Layer 3 of a small transformer language model trained on English Wikipedia (12 layers, counted from 0, width 96).
A neuron adds its activation times its output weights to the MLP's output. To switch it off is to set its activation to zero at one token and run the rest of the model.
A neuron's activation on a vector x is GELU(weights . x + bias), where the dot is the dot product.

Input weights of the MLP neurons that the questions are about. A number n stands for (n - 128) times 0.0021.
n55 (bias -0.117): 124, 149, 105, 152, 103, 92, 63, 125, 225, 178, 167, 135, 110, 52, 107, 30, 125, 111, 164, 148, 151, 123, 106, 225, 175, 98, 73, 77, 92, 86, 80, 79, 91, 111, 148, 134, 97, 128, 217, 119, 114, 139, 67, 113, 125, 179, 189, 136, 137, 71, 121, 94, 118, 89, 90, 56, 99, 235, 146, 174, 144, 60, 148, 90, 118, 158, 179, 155, 195, 69, 113, 195, 215, 168, 148, 125, 84, 73, 169, 125, 146, 152, 225, 110, 115, 91, 206, 67, 116, 224, 55, 108, 210, 159, 121, 126
n67 (bias -0.148): 161, 176, 164, 154, 27, 161, 112, 120, 122, 133, 144, 251, 99, 139, 148, 95, 108, 159, 95, 130, 146, 10, 153, 177, 232, 54, 103, 168, 57, 121, 119, 111, 107, 102, 142, 128, 124, 140, 165, 88, 150, 189, 137, 136, 139, 206, 142, 117, 114, 140, 131, 104, 213, 207, 111, 141, 175, 169, 139, 127, 87, 66, 138, 70, 82, 197, 120, 150, 42, 64, 113, 240, 162, 169, 101, 153, 110, 101, 184, 78, 90, 140, 86, 52, 193, 24, 139, 172, 117, 174, 89, 122, 154, 115, 197, 73
n131 (bias -0.115): 93, 169, 57, 143, 131, 105, 113, 151, 112, 150, 153, 91, 147, 66, 91, 144, 199, 103, 137, 151, 95, 64, 88, 92, 159, 122, 66, 132, 53, 154, 147, 93, 95, 133, 122, 149, 107, 133, 158, 122, 111, 172, 191, 82, 28, 116, 137, 82, 151, 146, 64, 109, 137, 216, 90, 213, 184, 233, 212, 149, 96, 117, 135, 109, 99, 161, 42, 123, 156, 122, 171, 197, 144, 121, 110, 195, 148, 47, 124, 100, 168, 94, 99, 227, 120, 176, 160, 126, 148, 90, 107, 124, 115, 121, 118, 151
n145 (bias -0.068): 80, 170, 173, 92, 124, 178, 137, 113, 136, 115, 85, 152, 66, 107, 188, 123, 117, 192, 141, 137, 164, 162, 179, 124, 176, 21, 131, 89, 98, 86, 141, 88, 82, 158, 124, 163, 118, 140, 60, 144, 116, 110, 208, 154, 40, 102, 108, 166, 141, 166, 116, 102, 110, 147, 108, 74, 74, 148, 206, 146, 88, 105, 152, 127, 120, 173, 157, 36, 101, 72, 181, 166, 180, 153, 163, 141, 184, 119, 113, 139, 163, 112, 121, 128, 66, 125, 80, 112, 141, 133, 60, 109, 96, 155, 183, 89
n233 (bias -0.067): 94, 168, 137, 23, 117, 76, 160, 221, 108, 94, 152, 166, 164, 99, 199, 106, 113, 205, 194, 103, 172, 120, 102, 152, 86, 96, 90, 157, 98, 151, 189, 106, 89, 85, 89, 109, 92, 175, 186, 123, 90, 103, 178, 134, 61, 142, 149, 172, 162, 150, 113, 127, 156, 132, 144, 96, 107, 87, 186, 162, 141, 90, 123, 95, 111, 129, 95, 167, 106, 93, 119, 123, 127, 109, 186, 162, 76, 31, 148, 23, 127, 187, 186, 160, 131, 114, 104, 94, 140, 113, 119, 88, 156, 150, 106, 164
n365 (bias -0.105): 111, 182, 128, 50, 99, 230, 104, 157, 92, 181, 116, 82, 104, 163, 232, 19, 88, 133, 157, 131, 89, 50, 124, 177, 123, 66, 76, 103, 171, 96, 67, 138, 66, 100, 150, 167, 75, 141, 96, 99, 130, 173, 161, 69, 175, 168, 209, 144, 142, 114, 146, 160, 105, 101, 70, 131, 169, 198, 149, 129, 98, 125, 112, 145, 128, 151, 135, 127, 100, 60, 136, 110, 216, 134, 128, 75, 127, 120, 207, 94, 190, 103, 88, 172, 138, 170, 124, 162, 118, 183, 88, 88, 212, 142, 98, 115

Output weights of the MLP neurons that the questions are about. A number n stands for (n - 128) times 0.0015.
n55: 79, 147, 135, 150, 94, 15, 111, 131, 185, 135, 137, 64, 167, 172, 103, 34, 158, 230, 167, 217, 94, 80, 132, 111, 173, 79, 108, 156, 93, 129, 96, 118, 114, 86, 64, 137, 95, 95, 211, 65, 154, 86, 105, 130, 117, 80, 172, 114, 104, 156, 93, 79, 119, 159, 88, 116, 144, 151, 104, 147, 113, 78, 146, 106, 110, 162, 135, 173, 174, 101, 155, 228, 172, 131, 162, 181, 107, 121, 183, 114, 87, 167, 161, 180, 128, 145, 171, 111, 107, 91, 74, 145, 140, 120, 138, 134
n67: 121, 145, 177, 107, 169, 84, 178, 167, 88, 104, 178, 250, 188, 88, 68, 27, 144, 177, 70, 193, 177, 125, 118, 109, 183, 75, 69, 181, 66, 92, 131, 82, 167, 146, 82, 178, 176, 151, 102, 98, 95, 161, 162, 73, 136, 216, 103, 135, 69, 153, 156, 135, 136, 119, 246, 170, 127, 73, 138, 155, 112, 80, 143, 114, 140, 139, 83, 93, 115, 109, 187, 234, 184, 131, 51, 138, 143, 116, 176, 41, 138, 133, 81, 61, 114, 55, 139, 85, 107, 145, 159, 117, 124, 180, 74, 154
n131: 122, 161, 133, 113, 170, 115, 93, 145, 110, 150, 167, 190, 149, 102, 109, 132, 126, 189, 132, 143, 117, 160, 58, 183, 72, 144, 120, 182, 117, 126, 157, 122, 213, 144, 128, 115, 134, 117, 117, 46, 110, 161, 150, 143, 139, 157, 127, 165, 119, 100, 91, 88, 154, 109, 178, 114, 184, 142, 112, 145, 138, 129, 97, 97, 144, 152, 84, 157, 139, 135, 132, 132, 145, 129, 151, 135, 87, 130, 152, 173, 148, 102, 99, 109, 139, 26, 153, 118, 110, 54, 104, 176, 66, 98, 48, 128
n145: 154, 114, 137, 164, 147, 86, 144, 96, 131, 194, 132, 47, 155, 61, 182, 134, 135, 163, 86, 144, 152, 50, 163, 134, 72, 144, 129, 157, 128, 112, 103, 167, 166, 106, 145, 168, 64, 71, 115, 107, 64, 138, 70, 65, 127, 117, 134, 128, 163, 100, 153, 111, 147, 111, 150, 85, 147, 127, 39, 120, 103, 108, 141, 202, 178, 93, 109, 114, 117, 174, 121, 131, 172, 155, 135, 111, 159, 104, 186, 119, 96, 152, 116, 136, 172, 133, 92, 179, 62, 182, 202, 82, 188, 98, 122, 117
n233: 152, 56, 125, 90, 128, 104, 177, 62, 164, 93, 147, 155, 101, 147, 140, 132, 134, 126, 101, 126, 129, 157, 115, 101, 103, 133, 68, 156, 133, 96, 122, 116, 158, 144, 65, 92, 127, 172, 133, 130, 105, 150, 158, 163, 85, 151, 133, 64, 172, 120, 124, 149, 101, 167, 94, 126, 137, 132, 171, 174, 54, 147, 143, 118, 92, 170, 127, 121, 113, 170, 102, 104, 132, 166, 121, 96, 99, 139, 148, 130, 117, 162, 105, 101, 150, 136, 160, 123, 148, 126, 96, 150, 119, 232, 122, 168
n365: 114, 170, 181, 131, 61, 182, 139, 121, 120, 224, 133, 96, 56, 118, 148, 142, 122, 239, 109, 134, 153, 92, 152, 150, 165, 85, 97, 128, 128, 57, 79, 85, 86, 195, 211, 190, 113, 165, 119, 80, 73, 199, 199, 148, 154, 162, 135, 110, 128, 121, 143, 109, 171, 111, 102, 123, 93, 127, 239, 129, 63, 138, 178, 90, 86, 68, 173, 81, 92, 85, 82, 116, 105, 136, 148, 169, 129, 76, 159, 177, 91, 93, 159, 134, 116, 146, 126, 160, 133, 73, 38, 78, 148, 100, 158, 129

Each question names a token from some text and the token that comes next. It shows the vector x that enters the MLP there. A number n stands for (n - 128) times 0.043.

Then comes g, the gradient of the next token's log-probability with respect to the MLP's output, scaled to length 1. A neuron's effect is roughly proportional to its activation times (output weights . g). A number n stands for (n - 128) times 0.0031.

"ff", then "ected"
x: 187, 150, 137, 173, 118, 152, 151, 97, 104, 119, 128, 151, 161, 118, 137, 143, 151, 136, 157, 109, 106, 110, 46, 141, 147, 169, 130, 139, 124, 143, 115, 156, 111, 90, 103, 147, 127, 132, 118, 132, 177, 110, 162, 115, 116, 120, 67, 106, 124, 157, 136, 111, 94, 141, 114, 135, 162, 155, 122, 91, 143, 115, 133, 89, 138, 43, 82, 110, 122, 224, 118, 129, 134, 115, 93, 133, 130, 107, 85, 153, 100, 102, 122, 128, 107, 175, 153, 145, 113, 110, 176, 141, 150, 151, 102, 142
g: 143, 110, 149, 137, 107, 147, 156, 127, 115, 120, 95, 183, 121, 155, 160, 144, 123, 163, 171, 140, 97, 125, 84, 130, 179, 97, 154, 104, 150, 136, 96, 168, 163, 169, 139, 94, 177, 190, 134, 115, 68, 114, 147, 49, 145, 92, 90, 134, 97, 151, 83, 124, 109, 108, 141, 129, 128, 140, 107, 170, 132, 172, 131, 71, 159, 107, 140, 171, 108, 157, 138, 176, 130, 94, 95, 140, 60, 160, 58, 107, 76, 115, 177, 135, 140, 188, 180, 93, 47, 102, 91, 138, 131, 148, 83, 144
Which neuron, switched off, lowers the next token's probability most? n131

" this", then " was"
x: 160, 133, 104, 106, 114, 179, 92, 117, 107, 109, 126, 134, 123, 158, 130, 144, 110, 134, 117, 70, 169, 130, 145, 106, 97, 76, 166, 94, 179, 117, 191, 170, 149, 146, 147, 123, 153, 148, 120, 130, 108, 109, 124, 181, 137, 140, 138, 105, 116, 157, 122, 137, 118, 134, 162, 129, 145, 117, 111, 148, 122, 144, 142, 98, 112, 158, 115, 128, 122, 132, 148, 160, 148, 86, 106, 91, 140, 112, 17, 142, 205, 116, 118, 84, 130, 129, 114, 131, 103, 148, 172, 94, 139, 126, 117, 131
g: 141, 147, 125, 126, 200, 101, 203, 171, 110, 138, 126, 131, 168, 111, 97, 135, 86, 72, 106, 124, 90, 157, 172, 163, 109, 83, 89, 125, 76, 103, 95, 111, 144, 144, 92, 92, 128, 195, 93, 96, 110, 120, 96, 102, 123, 125, 116, 84, 130, 178, 197, 105, 163, 92, 143, 39, 182, 112, 143, 95, 160, 180, 115, 134, 143, 138, 119, 130, 114, 98, 148, 143, 138, 92, 117, 101, 219, 124, 140, 99, 121, 140, 99, 131, 190, 128, 149, 163, 119, 123, 185, 134, 152, 142, 86, 141
Which neuron, switched off, lowers the next token's probability most? n145

" of", then " mon"
x: 158, 114, 132, 113, 142, 92, 144, 158, 98, 127, 109, 157, 131, 152, 148, 171, 140, 167, 161, 114, 142, 118, 134, 118, 121, 148, 115, 118, 118, 122, 179, 99, 157, 120, 149, 149, 199, 181, 158, 142, 130, 95, 144, 119, 139, 112, 159, 150, 147, 127, 102, 107, 127, 133, 139, 132, 126, 73, 61, 129, 131, 138, 125, 106, 97, 96, 87, 138, 128, 171, 152, 120, 83, 141, 149, 141, 139, 128, 41, 136, 205, 103, 132, 78, 103, 127, 113, 99, 85, 104, 123, 80, 112, 132, 187, 149
g: 160, 150, 135, 159, 125, 157, 83, 151, 185, 129, 167, 158, 101, 159, 128, 129, 168, 120, 114, 137, 107, 152, 88, 125, 154, 45, 125, 142, 135, 142, 154, 139, 107, 149, 152, 66, 92, 166, 133, 146, 141, 122, 127, 88, 8, 153, 160, 133, 74, 160, 115, 102, 58, 180, 109, 138, 142, 141, 152, 115, 157, 90, 152, 101, 73, 181, 167, 145, 134, 70, 118, 176, 76, 135, 98, 140, 107, 117, 133, 98, 156, 122, 101, 152, 90, 73, 161, 129, 116, 184, 113, 95, 169, 148, 125, 133
Which neuron, switched off, lowers the next token's probability most? n233

" Pal", then "est"
x: 125, 144, 95, 160, 128, 190, 110, 94, 123, 129, 110, 97, 135, 164, 82, 158, 128, 82, 132, 84, 139, 131, 137, 80, 146, 162, 146, 86, 129, 140, 130, 136, 150, 163, 99, 133, 194, 193, 146, 160, 174, 176, 126, 93, 182, 114, 120, 157, 150, 118, 118, 108, 95, 145, 135, 135, 122, 128, 99, 132, 125, 100, 130, 104, 128, 89, 160, 126, 112, 142, 172, 99, 144, 162, 113, 96, 94, 142, 101, 134, 114, 124, 137, 108, 141, 86, 151, 118, 127, 92, 154, 125, 90, 105, 171, 122
g: 171, 145, 147, 111, 151, 103, 119, 114, 103, 76, 95, 186, 108, 70, 123, 140, 126, 123, 117, 68, 220, 134, 116, 138, 187, 97, 135, 109, 131, 101, 139, 201, 101, 126, 160, 115, 150, 206, 132, 141, 170, 80, 137, 113, 177, 109, 135, 136, 151, 75, 132, 133, 99, 92, 185, 154, 130, 119, 163, 106, 100, 71, 94, 158, 87, 92, 130, 139, 176, 152, 109, 143, 105, 108, 121, 120, 96, 163, 142, 146, 147, 121, 105, 145, 126, 63, 93, 105, 155, 108, 116, 149, 169, 215, 75, 119
Which neuron, switched off, raises the next token's probability most? n67

"y", then "ne"
x: 139, 166, 127, 123, 142, 113, 197, 92, 160, 124, 135, 156, 141, 159, 121, 153, 122, 119, 107, 123, 141, 159, 166, 119, 107, 177, 113, 135, 108, 110, 128, 126, 117, 119, 180, 157, 111, 131, 106, 143, 145, 114, 130, 150, 136, 153, 91, 123, 106, 174, 106, 178, 93, 94, 166, 137, 145, 110, 92, 161, 122, 122, 132, 116, 190, 106, 123, 94, 117, 162, 159, 95, 83, 138, 117, 137, 129, 126, 53, 148, 96, 136, 119, 78, 96, 152, 139, 86, 105, 143, 87, 104, 97, 141, 146, 140
g: 97, 119, 89, 126, 156, 114, 85, 128, 80, 158, 137, 151, 74, 131, 126, 131, 104, 145, 128, 117, 105, 117, 122, 54, 125, 124, 155, 138, 156, 137, 154, 173, 135, 149, 153, 149, 129, 71, 130, 107, 150, 87, 220, 93, 146, 129, 106, 195, 99, 125, 106, 61, 146, 99, 155, 163, 120, 133, 139, 119, 117, 156, 233, 153, 105, 183, 165, 96, 98, 90, 170, 150, 114, 153, 110, 190, 145, 145, 109, 156, 148, 90, 76, 75, 128, 110, 101, 170, 110, 173, 102, 169, 108, 110, 137, 75
Which neuron, switched off, lowers the next token's probability most? n233

" occ", then "urs"
x: 120, 143, 132, 94, 118, 124, 65, 111, 125, 84, 144, 95, 144, 104, 142, 131, 110, 133, 178, 130, 151, 108, 153, 144, 92, 126, 86, 130, 163, 134, 133, 136, 188, 109, 118, 132, 135, 144, 138, 144, 121, 141, 115, 188, 161, 164, 173, 100, 140, 122, 96, 133, 107, 177, 143, 89, 137, 128, 86, 183, 123, 169, 100, 92, 161, 107, 104, 149, 129, 160, 125, 125, 169, 87, 123, 128, 108, 104, 131, 143, 105, 130, 155, 82, 128, 142, 132, 90, 83, 84, 140, 115, 162, 138, 120, 204
g: 154, 73, 101, 155, 156, 101, 196, 150, 110, 82, 178, 141, 73, 103, 120, 139, 120, 65, 114, 140, 96, 83, 115, 141, 101, 144, 99, 120, 119, 102, 188, 150, 180, 158, 69, 119, 140, 181, 95, 73, 81, 96, 151, 166, 181, 146, 111, 110, 90, 130, 113, 119, 129, 121, 172, 169, 133, 157, 120, 109, 149, 165, 157, 93, 73, 165, 117, 98, 79, 192, 88, 112, 105, 138, 133, 105, 136, 115, 157, 91, 160, 130, 159, 98, 164, 188, 166, 179, 119, 118, 107, 170, 164, 124, 138, 84
Which neuron, switched off, lowers the next token's probability most? n233

" re", then "un"
x: 156, 163, 121, 67, 159, 114, 110, 83, 94, 106, 128, 90, 155, 135, 145, 177, 108, 118, 125, 121, 135, 125, 180, 112, 110, 149, 75, 122, 122, 131, 108, 164, 143, 93, 151, 164, 142, 152, 139, 143, 156, 148, 158, 136, 175, 151, 126, 166, 160, 153, 107, 128, 107, 120, 108, 129, 183, 134, 86, 136, 144, 147, 114, 134, 116, 99, 81, 150, 120, 167, 106, 77, 136, 173, 87, 147, 127, 149, 127, 111, 78, 110, 104, 127, 123, 100, 134, 134, 76, 81, 113, 81, 174, 161, 129, 172
g: 167, 139, 111, 152, 148, 113, 106, 93, 137, 201, 47, 73, 70, 155, 109, 136, 108, 128, 128, 113, 156, 143, 94, 175, 108, 167, 161, 107, 186, 94, 105, 127, 158, 109, 136, 112, 134, 133, 158, 130, 97, 198, 102, 104, 138, 131, 161, 89, 201, 102, 87, 86, 169, 152, 132, 123, 95, 144, 113, 116, 167, 160, 178, 178, 93, 123, 157, 167, 120, 108, 129, 134, 80, 49, 69, 60, 119, 174, 116, 125, 100, 134, 147, 151, 155, 102, 111, 119, 128, 99, 156, 176, 150, 116, 106, 164
Which neuron, switched off, lowers the next token's probability most? n67

"m", then "pt"
x: 157, 159, 103, 151, 140, 159, 151, 116, 125, 145, 119, 95, 83, 130, 136, 100, 132, 100, 158, 161, 129, 104, 105, 127, 121, 188, 136, 130, 120, 134, 151, 147, 150, 122, 115, 145, 124, 153, 108, 157, 171, 148, 115, 143, 119, 92, 137, 81, 122, 168, 102, 136, 101, 134, 174, 135, 123, 142, 79, 87, 180, 134, 125, 90, 183, 100, 136, 135, 125, 191, 77, 153, 123, 95, 98, 92, 145, 169, 87, 109, 97, 104, 160, 89, 129, 87, 163, 126, 105, 99, 149, 107, 110, 117, 132, 172
g: 88, 83, 159, 103, 94, 129, 126, 82, 70, 102, 105, 194, 157, 151, 181, 154, 137, 104, 105, 167, 145, 112, 98, 154, 167, 173, 74, 104, 101, 89, 137, 123, 156, 103, 164, 84, 152, 102, 117, 129, 120, 124, 106, 52, 134, 140, 180, 143, 190, 191, 136, 166, 168, 120, 185, 96, 144, 108, 137, 173, 86, 119, 179, 127, 79, 138, 93, 94, 112, 126, 65, 86, 154, 138, 149, 154, 92, 137, 173, 168, 140, 134, 82, 150, 101, 110, 142, 149, 70, 139, 147, 122, 161, 164, 111, 104
Which neuron, switched off, raises the next token's probability most? n67

"ome", then " inv"
x: 127, 145, 133, 133, 127, 173, 115, 81, 132, 150, 111, 143, 113, 171, 144, 146, 127, 135, 160, 40, 143, 128, 149, 112, 125, 135, 115, 163, 167, 87, 180, 152, 192, 155, 139, 116, 162, 145, 102, 102, 104, 104, 123, 145, 88, 91, 102, 102, 128, 146, 109, 156, 102, 100, 132, 137, 161, 128, 153, 100, 145, 187, 126, 123, 184, 99, 118, 88, 143, 121, 137, 108, 163, 100, 147, 107, 144, 156, 73, 154, 136, 127, 147, 87, 84, 108, 122, 91, 107, 94, 137, 118, 93, 134, 139, 166
g: 92, 133, 169, 108, 126, 106, 75, 156, 142, 141, 118, 166, 156, 142, 94, 72, 132, 143, 97, 146, 145, 115, 159, 112, 167, 86, 133, 138, 204, 131, 86, 166, 127, 98, 83, 168, 87, 84, 155, 210, 196, 102, 183, 118, 118, 152, 137, 87, 150, 105, 158, 142, 111, 138, 118, 182, 95, 176, 107, 142, 117, 102, 152, 148, 96, 94, 147, 105, 64, 142, 81, 120, 190, 162, 100, 88, 92, 171, 108, 91, 82, 150, 131, 152, 112, 141, 165, 141, 121, 163, 147, 100, 119, 159, 63, 90
Which neuron, switched off, lowers the next token's probability most? n145